Layer 9 of a small transformer language model trained on English Wikipedia (14 layers, counted from 0, width 96).
A neuron's activation on a vector x is SiLU(gate . x) times (in . x), where the dot is the dot product.

Input weights of the MLP neurons that the questions are about. A number n stands for n times 0.0061.
n16 gate: -22 -10 32 -4 -2 -38 -6 -26 -62 6 2 11 -34 -22 -40 19 -33 -30 -7 -19 -23 -35 -3 -42 -16 -1 21 46 -12 8 -48 -51 24 -16 37 7 47 -15 -11 -37 62 18 -2 -11 4 21 -5 2 -4 -1 -30 46 2 -38 0 -7 -36 -42 19 14 45 -45 -12 11 -16 -20 -13 -9 -36 10 -20 8 17 25 35 -6 -7 -19 -17 -8 -36 30 22 -54 -22 6 -2 29 46 33 3 -2 -16 -26 -17 -20
n39 gate: 41 7 -22 6 -33 14 24 31 12 17 9 7 -29 -45 21 -23 -55 13 15 17 -11 9 -16 11 18 42 -2 15 -58 -13 34 -22 30 2 66 -41 -4 5 -13 13 7 2 -36 45 15 36 -24 -9 10 -5 -12 24 -8 -16 8 14 -46 18 -35 -16 -30 -1 -22 -20 55 -10 22 -10 -8 2 -36 25 2 -3 -9 -23 -5 19 9 -20 2 22 -45 -13 -48 -31 20 -8 22 43 47 -6 -26 -43 -10 32
n62 gate: -9 19 43 -41 -22 11 4 -52 -47 49 23 -36 -25 24 4 23 -34 -74 -14 7 -9 7 -2 -1 22 5 -21 -19 -9 -15 -30 16 25 34 18 20 -16 -13 -3 -2 18 1 -40 -23 -33 48 -7 13 1 -3 41 -32 -58 -33 11 8 19 -36 6 7 15 1 -49 25 -16 17 -42 7 -22 8 14 11 -10 -6 35 -11 -36 28 -63 19 -59 18 14 -2 -40 11 -63 22 16 22 9 17 34 -2 -27 -23
n73 gate: 7 -11 42 -33 -13 10 7 -5 -2 -65 -16 -6 27 29 48 32 -25 21 54 34 -3 0 67 12 12 -6 -39 -11 -2 3 -2 -53 11 0 4 -3 -28 -13 22 -10 10 -1 8 42 -6 50 28 -26 19 31 -18 -36 -2 28 -12 15 -2 -9 -52 -18 33 5 24 -10 3 -60 -17 -26 24 36 45 2 43 50 55 5 7 0 -23 19 17 28 -8 -6 -9 -2 -39 30 -42 19 14 16 17 -24 74 8
n91 gate: -7 -7 32 15 -22 -1 29 -13 -27 53 30 28 16 -25 7 7 -66 -28 -24 64 -16 -5 37 6 30 -21 -7 16 18 -13 -38 15 -56 13 13 19 -7 34 49 69 30 79 17 -4 23 25 9 -34 -12 41 -4 -9 35 -30 -31 9 -24 12 7 4 -11 -57 -16 -21 26 -2 12 -18 20 -19 16 -4 -13 -39 66 -20 -20 49 -14 25 4 2 -18 -33 -11 21 -19 -11 18 10 1 9 -29 -6 7 16
n109 gate: -11 4 16 30 53 9 10 -38 -35 36 -4 -46 -38 -38 -15 -4 -7 -8 -19 3 54 -52 42 -11 -23 4 2 35 3 -28 -25 3 36 24 7 1 -33 -35 17 4 28 26 -2 44 31 16 -5 5 -17 -2 49 26 -20 15 -21 -38 -30 -38 -10 9 -9 4 1 -16 -16 17 -38 -14 -34 21 20 -13 -2 32 -27 0 49 24 -37 -2 -35 -10 12 -32 -48 -29 -2 -45 -16 15 7 33 1 -32 -27 -6
n112 gate: 19 -8 -34 -63 -13 15 36 3 -21 -24 -2 0 -80 41 -36 13 15 -4 5 -56 14 42 -9 20 -15 11 37 50 19 16 1 38 9 15 -1 -31 -16 -7 -16 -7 -18 7 -2 46 7 -5 16 -2 -33 48 -31 -10 16 17 6 26 16 7 7 17 40 -20 7 22 -11 2 -39 47 -43 39 -66 19 60 11 25 -26 16 0 3 58 -30 21 8 -35 -20 14 -23 6 -8 -25 3 -23 59 -30 61 3
n120 gate: 4 -3 -15 -8 -3 -53 -35 -5 5 -51 -8 30 -45 15 -2 -6 -39 11 27 26 -2 -25 11 -32 -15 7 11 -5 -9 15 -4 35 36 -13 16 39 24 57 -26 9 -12 -2 -13 -21 1 49 18 -1 -31 13 70 -3 10 -16 15 -7 16 -21 -40 27 -11 1 -46 34 -1 -41 8 -23 -13 -16 -8 23 -11 -9 12 -18 21 9 -12 -15 -40 68 15 -25 -9 -46 -4 -5 -19 2 27 -25 14 8 -23 -11
n167 gate: -1 8 -16 -7 -59 12 32 -19 -12 -13 21 -33 -26 23 -65 32 16 -20 -6 14 -24 2 -2 -43 13 5 13 -23 9 8 -27 -54 11 79 -10 -29 8 -17 17 -1 -4 -27 26 -37 -1 43 -5 -15 -12 -40 24 39 18 1 -3 31 27 1 4 -18 17 12 -7 5 28 7 23 44 -16 10 -55 27 30 -57 6 5 4 14 -2 -12 41 23 -4 19 10 40 -37 18 2 -16 7 -41 -25 -11 22 -15
n195 gate: 5 -10 -29 12 13 -25 -18 37 -12 -39 12 -30 -58 -21 -6 -58 -16 32 -2 -59 -19 43 -2 -26 -59 -8 6 30 -27 29 -2 -15 19 -15 57 36 -16 27 -26 19 -10 -7 -23 14 -48 20 -29 8 0 16 34 -22 -17 -19 17 -20 -38 -10 -48 -2 -9 41 2 -17 -25 13 -46 -21 -3 -27 -7 1 47 4 -28 -2 8 -1 -31 -29 -23 -2 38 -1 -52 -39 -19 41 -33 -9 1 37 -5 -7 18 53
n202 gate: 50 -39 -14 26 -13 1 -1 5 35 3 58 -7 -31 12 -72 24 -12 -10 56 -10 39 -37 6 -33 -51 32 2 6 -53 -17 32 7 -1 22 22 -10 15 6 9 -37 14 -55 -59 -65 17 4 -2 -7 -6 14 -2 -30 -3 10 44 3 28 5 32 -20 -32 26 24 14 -35 -12 11 -27 22 14 13 49 26 15 -1 0 39 12 7 31 3 36 13 29 -12 -35 -18 -2 -3 -17 -34 21 -14 24 4 13
n203 gate: 3 36 24 -11 -7 -21 5 -14 -12 11 11 19 -16 -16 26 -10 -18 -8 -59 12 -8 -17 39 -1 49 -9 -43 -2 46 4 5 -14 -94 -23 79 -41 9 -10 12 48 -31 9 -26 6 -27 47 17 5 21 45 4 51 28 -22 -34 8 -57 -16 -19 -44 -1 -10 -23 -3 -12 -26 -53 15 31 1 53 20 -2 39 45 -9 -14 31 -3 -48 13 11 28 21 -40 2 3 19 -5 -38 29 25 15 -28 13 10
n315 gate: 2 -40 6 -54 -33 8 13 -33 7 -55 19 -19 43 18 -7 43 -33 27 17 28 -2 -28 25 -12 -3 -27 20 13 -7 8 5 62 -13 -24 -10 -19 -20 62 -8 19 6 -21 -59 -42 13 35 -2 -1 -8 2 21 35 42 -2 9 25 2 9 -37 51 -8 27 32 23 -38 33 -20 7 25 -53 -8 12 -14 41 10 -35 -4 27 1 -8 -58 -59 3 -24 -1 -23 5 45 2 16 -5 -12 -11 23 37 -31
n334 gate: 15 5 -8 -7 -4 27 -14 26 -10 6 -44 -54 -3 -24 -28 19 -1 -41 -19 -13 1 -5 -11 -7 -15 23 49 -32 -30 3 36 21 14 44 -26 30 -33 18 -10 9 -14 -47 14 42 -16 41 11 9 8 9 36 3 -40 -29 -11 -19 20 7 -10 -46 -32 46 -54 1 53 13 25 -40 -3 55 -2 -26 -29 17 -28 21 -11 41 -22 45 -35 47 -6 -18 -31 -47 33 30 -33 -7 6 36 5 46 -27 -6
n347 gate: 60 12 -24 -6 53 -10 -11 25 21 11 -4 -30 42 -40 -16 29 -56 -24 -39 13 -12 4 -44 11 24 -26 28 16 -12 7 -33 -12 -3 10 -8 -19 32 -12 11 31 -23 31 2 17 -24 5 5 -7 24 61 -47 55 6 -37 -4 -39 18 19 3 47 -39 2 -2 16 7 -4 17 12 59 -14 -9 -27 7 15 -2 23 43 -10 -5 -28 -3 35 6 2 -3 2 2 34 30 47 5 -20 61 5 -21 -1
n16 in: -12 -1 8 -21 51 35 -15 11 14 -3 -6 -27 10 -4 68 13 -2 -19 8 3 27 -17 9 23 33 26 14 -26 6 8 -24 10 30 -27 -1 -30 -8 -52 -23 -2 13 50 -53 0 -1 9 18 43 -14 9 38 9 -28 28 5 20 -38 34 -46 -15 -38 -4 -10 -28 11 1 7 -13 42 21 13 0 18 11 1 18 -27 -8 -43 -65 -32 3 62 -30 -10 -31 -16 2 -17 -4 -25 7 -11 2 -5 -10
n39 in: -2 -23 35 -42 -28 10 35 12 7 1 -45 -25 20 -34 -3 55 -23 -7 -4 16 -19 14 -77 10 5 -6 -4 -25 3 -65 3 21 -25 -22 23 -8 -14 4 21 9 -32 49 19 15 2 -43 -12 15 -2 49 -5 37 -17 4 2 -22 23 7 -5 13 9 -7 -14 10 -13 53 -9 20 -13 -39 -4 -23 -32 31 -43 -7 -29 -28 52 -16 6 -2 26 -15 -6 -13 53 -22 -16 -44 -52 7 6 62 -1 -53
n62 in: -65 -12 13 -43 -38 -2 31 -43 -17 28 48 -23 1 68 18 16 -13 -17 26 7 6 21 37 4 28 20 -34 -20 5 -12 -7 12 -15 5 -39 -10 1 -5 -5 -15 26 44 -24 8 1 26 16 38 36 20 -4 -14 -12 15 -1 -25 31 -12 6 24 53 -10 -26 18 1 11 -18 20 -31 18 15 -13 21 -3 20 1 -14 -15 -6 -3 -24 -19 23 8 19 24 -31 19 3 19 2 6 -18 -28 -18 -23
n73 in: 8 10 -9 -45 2 -2 2 22 47 -11 11 -36 -26 7 13 -18 -2 14 15 30 5 -37 -46 -51 -9 31 20 -31 14 28 -15 71 6 8 4 -3 -28 40 57 -9 1 -13 25 -27 6 3 -47 -13 -35 -25 -1 -15 1 -9 -8 -18 -30 -6 -14 22 -42 52 35 -10 -9 47 8 -7 -2 1 -2 12 -44 -23 13 -11 -12 -30 -6 -13 -18 49 0 -29 -15 9 34 -11 -27 8 35 -4 -16 -18 11 -27
n91 in: -4 0 50 -20 -20 8 -13 -16 25 4 8 -27 -10 52 -31 52 9 -22 3 49 13 -55 25 -1 23 -14 24 2 8 -35 -16 -9 -22 38 4 4 -22 -9 -8 -29 19 32 -9 -68 -6 -7 18 22 5 -8 -61 -16 11 -27 -25 -30 36 -9 -21 -38 17 -19 -5 -3 39 -13 4 30 -25 4 -10 -14 2 -21 4 -10 36 8 -11 67 46 -9 19 -19 42 35 31 -8 -47 37 -9 18 -26 17 -15 -22
n109 in: -3 37 28 86 58 41 1 -32 -10 40 -11 -15 -17 -29 51 -16 -7 -25 -22 -61 6 23 15 -5 10 -13 -2 -4 -8 -7 -10 -2 -46 -5 28 15 22 -5 -9 -27 -34 -4 16 -8 -45 1 -11 -17 -25 -19 29 -10 -22 -9 -20 -20 -23 -51 -14 -6 27 -14 -35 -15 -54 -5 9 -2 -3 -6 48 -47 38 10 -9 23 8 -2 4 -51 4 16 40 -21 -20 -24 -9 -11 -51 -27 -34 -2 -12 6 -3 -21
n112 in: -10 20 -6 -26 35 10 36 44 21 -13 -27 9 -28 -6 -61 -18 31 13 -15 -29 32 41 1 33 31 30 43 -5 -30 16 25 -23 -41 6 49 13 42 -1 -20 8 -5 -30 -57 19 -1 7 -15 17 24 18 -38 12 -9 -32 26 -42 -26 -35 -22 45 -6 44 -8 32 -48 23 -44 -12 -5 32 6 25 9 -10 37 -12 16 -13 59 -1 -41 24 -6 0 -71 -10 -10 3 -13 -8 0 -15 -38 42 42 -11
n120 in: -3 -3 -31 -13 -19 -17 13 7 -11 -42 -18 33 -15 22 -3 -27 44 11 -9 -24 8 -14 43 -23 -8 27 -32 -26 18 -26 20 -20 2 9 -66 18 1 39 -20 7 -31 -6 3 -12 -2 9 10 -7 -21 7 36 -36 -23 2 28 -25 -17 5 -15 27 -15 -5 1 38 32 8 -20 -14 12 17 -34 -35 3 -3 -17 -2 -8 -30 6 15 -20 3 20 -4 14 45 -24 13 19 10 12 -12 37 -40 32 14
n167 in: 15 -8 -16 8 24 13 -9 -26 -28 -5 21 -11 -6 -4 -21 36 -2 9 -6 -17 -36 -16 35 13 -25 5 33 -42 -24 -5 -56 -28 2 -7 -9 2 -11 25 -7 7 29 0 16 2 40 -4 18 19 -35 13 -33 4 35 -12 23 -5 -50 7 14 7 51 5 -10 40 -56 -44 43 48 8 -23 6 -49 -9 -21 4 -2 -35 -11 -3 4 8 35 27 -2 29 31 18 36 4 8 -15 43 -33 26 19 -35
n195 in: -43 10 13 15 11 -27 11 2 -25 27 28 -34 6 -21 -43 -6 -7 36 -1 -26 -16 51 28 1 63 -10 1 -1 -37 -18 52 16 32 -37 21 -14 -4 59 6 21 -12 23 -4 7 -39 -24 -4 29 -20 31 50 22 -10 33 4 -15 -5 -23 -40 35 4 -37 3 12 -3 -21 16 27 -22 -23 -15 -39 32 -10 -60 5 18 6 -5 4 4 -27 -7 6 -14 -14 18 22 18 20 3 16 -32 11 -19 27
n202 in: 20 -16 -12 -19 27 -12 -27 -13 -8 12 -20 4 -4 27 -3 -9 -9 -37 10 -5 53 -17 -27 4 -63 8 -26 -3 23 19 1 33 -3 68 8 -12 -37 -8 -34 4 2 -16 14 -44 1 2 29 -32 -26 -9 10 -32 0 2 -25 7 32 -36 4 10 -11 -24 22 -11 5 73 10 -12 13 39 -10 53 55 -4 -34 35 0 5 -7 -28 -17 12 27 18 -44 -2 -52 13 -7 -15 4 12 12 2 4 26
n203 in: -13 12 49 -2 19 -46 9 -8 89 -23 42 -38 15 11 -28 35 50 27 9 10 -26 -33 -9 -13 4 -26 -34 9 34 -30 19 -2 -38 -33 32 4 -6 6 12 31 -17 40 -33 1 -35 10 27 41 30 36 8 14 10 -16 -20 -20 -39 -1 -64 33 21 -24 -20 15 21 -8 -7 32 23 22 29 -18 -15 21 -49 -30 -15 18 1 12 -31 5 -8 -1 -6 -33 12 17 33 -25 -18 23 2 10 -3 -3
n315 in: -47 4 11 5 -3 13 26 -17 14 -23 36 2 11 10 -3 18 -24 -29 -14 18 5 -39 37 -17 -51 -32 21 42 8 5 0 -23 20 62 2 -30 42 13 -33 27 14 24 39 -25 5 9 -1 8 -35 7 -17 26 40 21 11 16 27 17 -26 23 -26 22 7 46 -32 14 28 -13 58 0 35 14 -25 -14 22 -28 -26 7 29 -3 -20 -22 -23 -35 7 41 13 79 13 4 -4 12 -39 -63 -4 -3
n334 in: 20 8 6 29 0 9 17 -25 13 57 -7 33 -4 1 30 30 83 -2 25 29 -19 -14 -11 -34 -21 -15 -42 12 -9 -58 -9 -13 -54 10 17 14 16 -3 27 -29 29 -14 12 6 5 52 -34 26 12 7 24 39 5 -23 -30 -53 8 33 -10 -17 -40 43 1 -11 7 38 -4 3 -5 3 -18 55 6 -21 -23 42 16 -12 -39 -20 12 -11 19 -41 32 -14 16 33 -6 -13 13 1 -17 -21 7 -22
n347 in: 7 43 -28 7 -3 -15 3 45 4 39 -9 -18 -37 23 -35 70 7 -7 -24 -34 -35 -14 11 -10 2 -17 22 17 29 28 -20 -1 5 26 -7 30 16 14 22 -2 -24 9 -10 0 29 -6 -14 23 9 -21 -23 27 -9 -24 -66 25 11 -1 11 -13 -60 -1 6 -6 45 22 16 12 2 -44 -29 -1 -39 -18 8 3 20 17 -15 -3 3 -15 4 1 32 33 -38 16 -34 8 -22 38 4 43 2 31

Each question shows a token from some text and the vector x that enters the MLP there. A number n stands for n times 0.056.

" sc": -25 39 14 31 -4 0 6 -10 -10 1 6 -20 -32 -22 16 -31 -7 9 23 19 -13 -8 3 30 -2 -17 -10 -7 27 12 46 -1 -6 7 8 -3 9 -13 6 -18 -2 32 -19 27 -5 6 -20 24 4 0 -6 17 -2 7 10 -28 -9 -13 10 31 -11 21 33 -5 -10 0 -1 -1 2 31 33 -24 7 -10 -22 -12 9 -23 8 0 -11 -16 -2 -6 17 -26 1 -7 -9 8 6 11 20 6 6 0
Which two neurons fire most, strongest first? n109, n195

" 9": -6 -17 -5 21 3 -1 -28 -3 -1 14 -5 2 -16 -37 -3 11 2 7 13 -22 -13 5 11 8 8 10 -17 3 9 -18 11 -2 8 -31 -21 -16 8 -15 -3 -4 -11 16 0 6 10 -5 15 15 16 10 -22 10 -3 -3 4 -6 26 14 6 11 22 3 6 8 -5 30 8 -5 13 -20 -11 13 -5 -4 9 4 2 -14 -6 -50 38 -18 15 11 6 11 14 -47 -15 -17 11 -12 -14 -1 -3 -9
Which neuron lights up most? n315

" |": 12 25 12 28 0 -9 -58 -21 6 -7 3 -16 -17 -13 -3 18 17 8 -5 8 -12 12 14 17 -12 -5 -19 10 0 -9 -6 23 -5 -30 -3 0 -10 20 3 1 -28 3 0 -23 -7 -5 -8 10 -11 -22 1 -1 10 1 0 23 -6 3 -5 10 -9 7 -8 -8 6 -10 9 -8 -23 3 9 13 22 2 9 -1 -27 -16 3 2 15 -19 3 3 18 0 7 -25 -1 -19 -36 -9 -7 5 13 -4
Which two neurons fire most, strongest first? n112, n62

" after": -50 28 -2 -12 1 -21 13 20 21 -16 -3 4 -12 18 10 -15 8 4 6 -6 11 -7 -24 10 5 -2 -19 10 8 21 -3 38 -3 9 -36 13 -11 28 11 -25 -15 20 -15 14 18 -12 19 -2 6 32 -29 -20 18 -1 23 19 9 12 5 16 9 -6 18 -8 1 -10 14 0 8 25 10 -15 -19 -18 -12 -19 -14 -1 29 -12 1 -5 -3 2 -9 -2 20 3 4 15 -36 12 -23 -8 -20 6
Which neuron lights up most? n334

" ret": -23 17 14 4 11 -19 3 -4 13 -1 8 -13 24 29 18 -13 18 7 7 17 21 -6 2 27 34 6 2 -1 -14 -5 1 -4 -14 25 -12 14 6 1 -2 -13 -16 -1 2 9 16 -8 5 20 10 -4 -12 -8 23 -17 22 -22 -12 -26 11 1 -16 -8 -10 5 2 21 12 38 1 -7 12 18 -12 36 -14 -16 34 -9 28 1 -40 -16 3 -2 25 15 -5 -7 37 20 19 -20 12 -8 -4 -26
Which neuron lights up most? n315

"7": -4 -6 -24 19 -16 20 6 -4 8 15 2 9 9 -9 14 -4 8 -2 -11 -34 -6 2 -16 6 3 -3 -9 -17 -19 -33 4 10 -22 14 -14 -9 18 -3 -14 -8 -8 -7 -8 1 10 15 -5 -5 11 -3 -17 -4 -7 -3 0 -21 10 6 17 10 15 -11 -3 -15 -7 26 21 6 4 -5 -8 6 0 -8 -16 0 -11 -4 23 5 20 -14 22 -2 24 -5 5 -59 2 -23 2 9 30 8 -3 -6
The most active neuron and its activation: n315, at about 0.6

"k": -38 32 -13 -3 -15 -3 11 18 20 11 -4 35 4 1 17 7 8 -7 -21 5 -42 17 -5 -8 10 2 -32 30 6 15 0 13 -11 -8 -6 -4 -6 -16 13 -16 -23 23 20 19 -12 -28 -11 20 19 -4 12 -28 -23 15 -2 -27 10 -18 27 4 11 1 -10 -10 0 7 5 22 26 16 20 -19 10 1 -6 0 5 13 -31 -1 10 -4 16 17 13 7 28 -6 17 -28 -4 -9 -17 3 -11 -14
Which neuron lights up most? n203

"ur": 17 -5 -9 9 -6 10 14 -12 7 -20 -16 6 10 31 14 12 44 8 13 -18 -1 -4 -9 -1 -2 -6 25 1 -8 -63 9 3 -4 10 -9 -21 11 -32 -14 0 -11 -35 5 -9 4 -33 14 21 -1 -21 12 8 0 8 -14 -17 15 5 -3 -15 8 26 -20 -14 13 -10 12 -1 9 3 -6 36 -5 9 -1 10 7 14 12 14 -19 7 -3 -4 -11 23 7 -3 -8 -18 15 -9 -36 29 -7 -37
Which neuron lights up most? n334

"ublic": -19 -7 -1 -9 -21 29 12 19 -10 11 -16 -3 20 -13 2 9 13 -2 26 -33 23 -12 22 9 8 -2 33 15 -11 -1 5 -3 6 14 -49 21 0 -5 -9 -11 -30 11 -19 32 17 -7 -19 21 8 -19 -14 10 39 -7 14 15 2 -9 7 16 -10 -8 -36 -15 -20 -12 13 2 -6 18 3 -4 18 10 12 -11 17 1 9 -7 11 -6 -7 41 -15 -2 3 20 10 4 -16 7 -4 11 -22 -17
Which neuron lights up most? n112

"ional": -3 18 30 6 -8 15 26 -15 3 -14 21 14 17 -15 3 -18 29 2 13 -17 23 -13 2 8 -10 -26 -22 -4 2 16 10 -10 13 9 -27 -6 21 -8 -21 -19 -12 11 -11 23 10 7 -15 -6 12 -29 -26 12 13 -6 7 16 -1 -11 40 -17 -16 -30 -31 0 -9 -4 19 -4 -29 -1 10 -3 17 -5 5 -22 -22 7 17 5 -1 12 -24 29 -2 16 6 5 5 -18 -23 -13 -2 19 -1 -17
Which three neurons fire most, strongest first? n73, n334, n167

" 0": 0 -18 -26 23 7 -17 -28 -7 -3 27 15 35 16 6 -14 4 2 31 18 -14 -13 14 13 19 7 -9 10 1 -9 2 18 -2 18 -13 -14 -11 -6 2 -22 3 26 37 -10 7 14 2 -3 8 31 -3 7 -6 3 18 -17 12 11 -1 26 10 17 -1 -5 16 14 28 3 8 38 -9 -15 9 -14 -13 -3 9 -9 -27 7 -28 21 -17 11 0 -12 17 -17 -25 -29 -10 -10 -10 3 28 5 -6
Which neuron lights up most? n73

"st": -39 11 -31 16 -11 -3 14 2 -16 19 -18 -9 -4 6 -15 -37 34 -1 -14 10 -31 6 15 4 -10 -5 -24 -9 26 -27 25 18 -1 0 36 -6 3 -5 -9 6 11 -33 0 4 -16 -17 11 -19 17 -16 -7 14 36 3 -33 -18 7 -2 11 -1 40 0 4 -14 -17 -3 6 25 16 -7 14 9 16 -18 12 16 -25 -10 2 -21 13 -32 -11 28 5 0 -3 17 3 -1 -5 5 25 -22 -13 -6
Which neuron lights up most? n16

"ee": -12 16 8 18 -46 11 -5 -31 -15 -19 7 -4 20 -8 2 -36 6 -20 -28 -20 -8 -2 18 -6 33 -17 12 -5 -19 20 8 -21 -8 -2 -14 14 19 -19 -6 -15 -7 -7 7 -25 -4 -11 17 12 4 -24 -9 17 -11 2 -11 3 21 -17 19 0 22 -14 -20 22 10 -6 8 -10 2 -25 6 -18 -16 9 -30 13 -6 -10 27 -7 21 9 -15 31 0 29 10 -12 -7 10 -17 11 -9 -13 -22 -22
Which neuron lights up most? n167

" –": 10 -14 19 -23 -23 -19 -22 6 16 19 4 3 28 -16 26 -23 -2 -8 17 -17 1 5 5 11 -6 -5 -42 -18 -8 -22 -1 6 25 -29 -6 -9 -24 29 9 -4 -12 -3 0 15 11 -6 6 10 20 9 -14 -3 -6 -7 4 -8 -2 6 14 25 0 4 -5 22 12 1 10 12 20 -35 14 17 5 -8 -10 22 1 -20 22 -3 36 -37 20 7 31 18 8 -21 -13 -22 -21 4 25 15 4 -7
Which neuron lights up most? n112

"-": -23 21 -8 22 -17 4 -24 -4 -2 -6 -3 11 -16 -48 0 -22 45 -18 3 -3 -15 26 -9 22 -3 -11 -5 1 20 -7 2 -12 31 5 -6 3 12 13 -4 1 -23 28 3 18 1 -3 27 2 2 18 -9 8 -21 0 3 6 -1 14 2 7 24 3 4 -4 41 15 -2 -13 4 -9 -4 8 13 6 -22 18 1 -38 19 15 -1 -21 16 -14 -27 45 23 -12 -1 12 9 -2 -32 -7 32 5
Which two neurons fire most, strongest first? n195, n39

"h": -37 -1 3 22 22 -2 -16 24 -9 6 5 8 -10 -5 -27 4 14 -17 -19 24 -7 5 44 -3 -11 -20 0 -10 27 3 -19 1 -5 3 -19 -20 4 -14 -16 -15 -38 -7 -9 9 -18 -35 -6 0 13 12 4 -7 -10 -3 -20 -44 12 9 17 -2 9 1 21 -34 -19 5 -7 8 -8 32 -7 16 22 -14 -10 -5 25 4 22 -7 24 20 21 21 12 -4 9 5 -22 -9 -3 7 -1 -5 14 -14
The most active neuron and its activation: n109, at about 2.1

".": 8 21 -3 2 -32 -14 -20 2 -5 11 8 1 5 9 34 13 11 5 -23 -10 6 -10 -10 11 1 2 25 7 30 -8 -4 15 -10 -4 -22 -3 3 15 13 10 -6 12 5 19 15 -11 -38 2 3 -30 2 -26 -19 9 18 -1 -1 8 -13 32 3 -15 18 -9 7 12 25 -10 12 -51 -2 -7 -13 19 -4 3 -4 14 48 -34 23 -9 21 7 26 -2 7 -2 -10 7 -29 13 15 -1 -7 3
Which two neurons fire most, strongest first? n347, n112

"op": -33 8 -16 10 -20 5 -6 21 -10 4 -35 15 -15 -36 18 8 -8 -5 16 23 -4 29 6 15 -4 -1 11 9 -14 -23 9 -5 -22 -1 -20 -7 -5 4 -15 -5 -12 19 19 35 16 5 -5 26 27 14 0 -12 -22 24 13 30 -1 2 23 -7 -57 11 -16 -8 17 17 0 -3 9 1 15 8 -23 22 5 4 -11 -27 1 17 -4 -16 -6 -1 -10 23 2 -2 21 -22 15 -7 11 -4 -25 1
Which neuron lights up most? n39

"ing": 8 15 5 21 -18 -19 13 -23 -9 22 -9 5 31 9 34 0 14 -10 33 12 -20 16 5 -6 4 3 4 11 20 15 -14 -28 -13 -19 -13 4 4 -23 -7 2 -7 14 8 -37 6 -4 4 4 6 13 -15 -2 14 15 1 -10 -10 0 15 -15 2 -11 -1 4 8 5 -12 6 -13 16 -9 -15 2 -9 -11 21 9 -17 18 -31 22 13 4 29 41 23 -24 8 17 -24 -43 -21 -19 -1 -29 0
Which three neurons fire most, strongest first? n167, n73, n112

"ted": -20 14 31 -3 4 1 -4 -12 16 -22 -4 -2 12 6 41 26 10 18 9 -18 26 -4 -5 -18 -28 -20 -8 8 -16 1 3 -19 0 -11 -34 -1 -3 -27 -11 4 -12 -4 -7 -18 10 -23 6 4 2 -4 -32 20 2 -10 -7 -23 3 6 25 -24 -2 -12 -5 -6 8 -6 10 29 -2 15 -4 -7 10 21 15 6 -28 -22 48 -3 -8 -3 5 28 -11 16 9 -19 4 -19 -24 13 16 -3 -7 -7
Which two neurons fire most, strongest first? n195, n334

" h": -41 -8 -18 31 17 0 -12 -9 -5 14 18 -15 5 6 -6 14 -7 8 15 7 7 0 12 18 6 0 -4 5 8 -13 -9 -7 3 5 2 -11 0 1 -28 -1 -34 -11 19 12 10 -33 14 -3 5 12 -13 9 -2 -26 28 -67 11 -4 10 10 3 17 26 -29 -17 -11 12 7 -25 24 3 -2 10 4 -23 -3 25 -16 2 -19 26 0 15 -17 21 -23 8 16 3 23 23 -15 19 -17 -18 -9
The most active neuron and its activation: n109, at about 3.5

"I": -9 -6 24 -4 5 15 -2 -12 9 -9 -13 15 13 15 -14 46 -1 2 -1 -12 1 -26 39 16 13 23 -5 4 3 -10 -3 15 13 33 -28 4 23 17 -26 5 -10 6 1 -6 18 -9 9 16 4 -43 -16 -10 28 2 26 27 -3 14 17 -5 4 10 -16 -13 -9 6 29 -15 26 14 -17 39 30 12 -23 30 17 -12 10 -12 17 -22 27 -2 14 -2 2 13 6 -8 -15 4 -14 -7 -5 8
Which three neurons fire most, strongest first? n202, n315, n167

"\n": -17 12 11 -13 -13 -20 -41 -6 -1 -9 2 13 0 -4 4 -8 33 6 -12 -31 18 -20 -4 6 3 3 13 22 28 -8 -4 2 -4 -10 -12 8 7 9 23 -1 10 3 2 9 5 -28 -13 1 6 -2 25 10 7 13 17 2 -21 9 -6 30 -21 -8 26 1 7 17 17 -15 28 -15 -16 1 -16 0 8 -11 -27 10 30 -10 11 -8 18 35 28 17 0 10 0 -5 17 18 -3 16 -11 -10
Which two neurons fire most, strongest first? n315, n109

"act": -3 15 -6 6 -22 -1 -17 -15 -20 24 6 -7 39 -24 22 25 55 -5 -31 13 -24 8 1 -8 24 0 -4 -4 -10 -31 16 -17 -15 -1 -12 15 -5 -11 -15 10 -2 34 -4 3 11 -9 8 0 31 8 -14 31 15 -8 19 6 -13 -3 29 -2 1 -1 -35 10 -15 -14 5 -4 3 -19 3 5 11 -12 7 -17 27 -10 42 -26 5 16 -27 -11 15 3 -17 12 8 -3 -8 2 -20 -15 8 -9
The most active neuron and its activation: n203, at about 2.4

"ople": -2 25 -2 9 -10 2 8 -12 9 12 -13 -18 29 -4 -2 5 -8 21 -1 -24 -21 23 -3 8 -9 -3 1 -29 -19 13 -29 -2 -23 -7 -51 -8 17 15 14 0 19 10 17 5 23 -2 -10 3 6 6 -10 12 30 -2 7 13 18 -6 3 4 28 4 20 5 -7 23 3 14 1 -16 -6 -3 -10 -5 -15 -16 -3 -13 38 -4 -22 4 -3 5 21 33 -18 19 2 18 -35 8 8 -1 -16 -10
Which three neurons fire most, strongest first? n167, n347, n315

"ess": -31 8 -27 22 -10 -6 16 0 27 16 -17 -2 9 -49 5 4 -7 -8 -15 13 0 25 -25 23 4 -7 7 6 -16 21 3 4 14 19 1 3 10 -3 17 9 -11 14 -13 6 -8 -19 -26 3 26 3 -1 26 8 -27 8 15 -2 15 23 16 -18 -16 -45 -9 2 -4 12 6 8 -7 27 -5 2 19 -9 -23 -12 -6 22 -3 41 -2 -23 6 -8 21 -10 9 -2 -5 -19 -1 2 -40 20 5
Which two neurons fire most, strongest first? n39, n347

"ard": -27 2 8 -13 -9 6 -2 -31 10 43 16 38 4 -4 25 -5 -12 -24 -4 -2 22 7 29 -19 47 -16 -5 -5 -38 -4 13 -6 1 -19 -11 13 22 -7 8 -10 -19 8 -1 8 15 -31 -28 3 -3 -20 -11 -15 -2 9 -3 -22 -1 -24 -10 -8 22 -27 -28 5 2 9 12 10 21 -12 13 -28 -4 -3 -16 19 -20 -2 15 16 5 16 -20 22 -11 17 -4 -1 8 33 -9 1 -11 -7 -19 4
Which neuron lights up most? n62

" N": -25 -2 -6 9 3 -12 -10 -1 7 -12 4 22 14 -1 -1 12 5 -12 -8 -7 -38 -8 24 54 27 -5 12 7 -6 3 0 5 33 27 -39 0 27 29 2 17 -7 16 -5 -17 15 -9 -6 16 6 0 16 -2 -9 1 -2 1 -5 -4 6 2 8 24 -17 -13 7 12 -15 -4 4 10 -3 12 -20 -2 -11 14 4 -8 8 -15 -16 -18 0 49 20 -3 33 15 -14 -21 -10 9 -7 26 0 -4
The most active neuron and its activation: n315, at about 1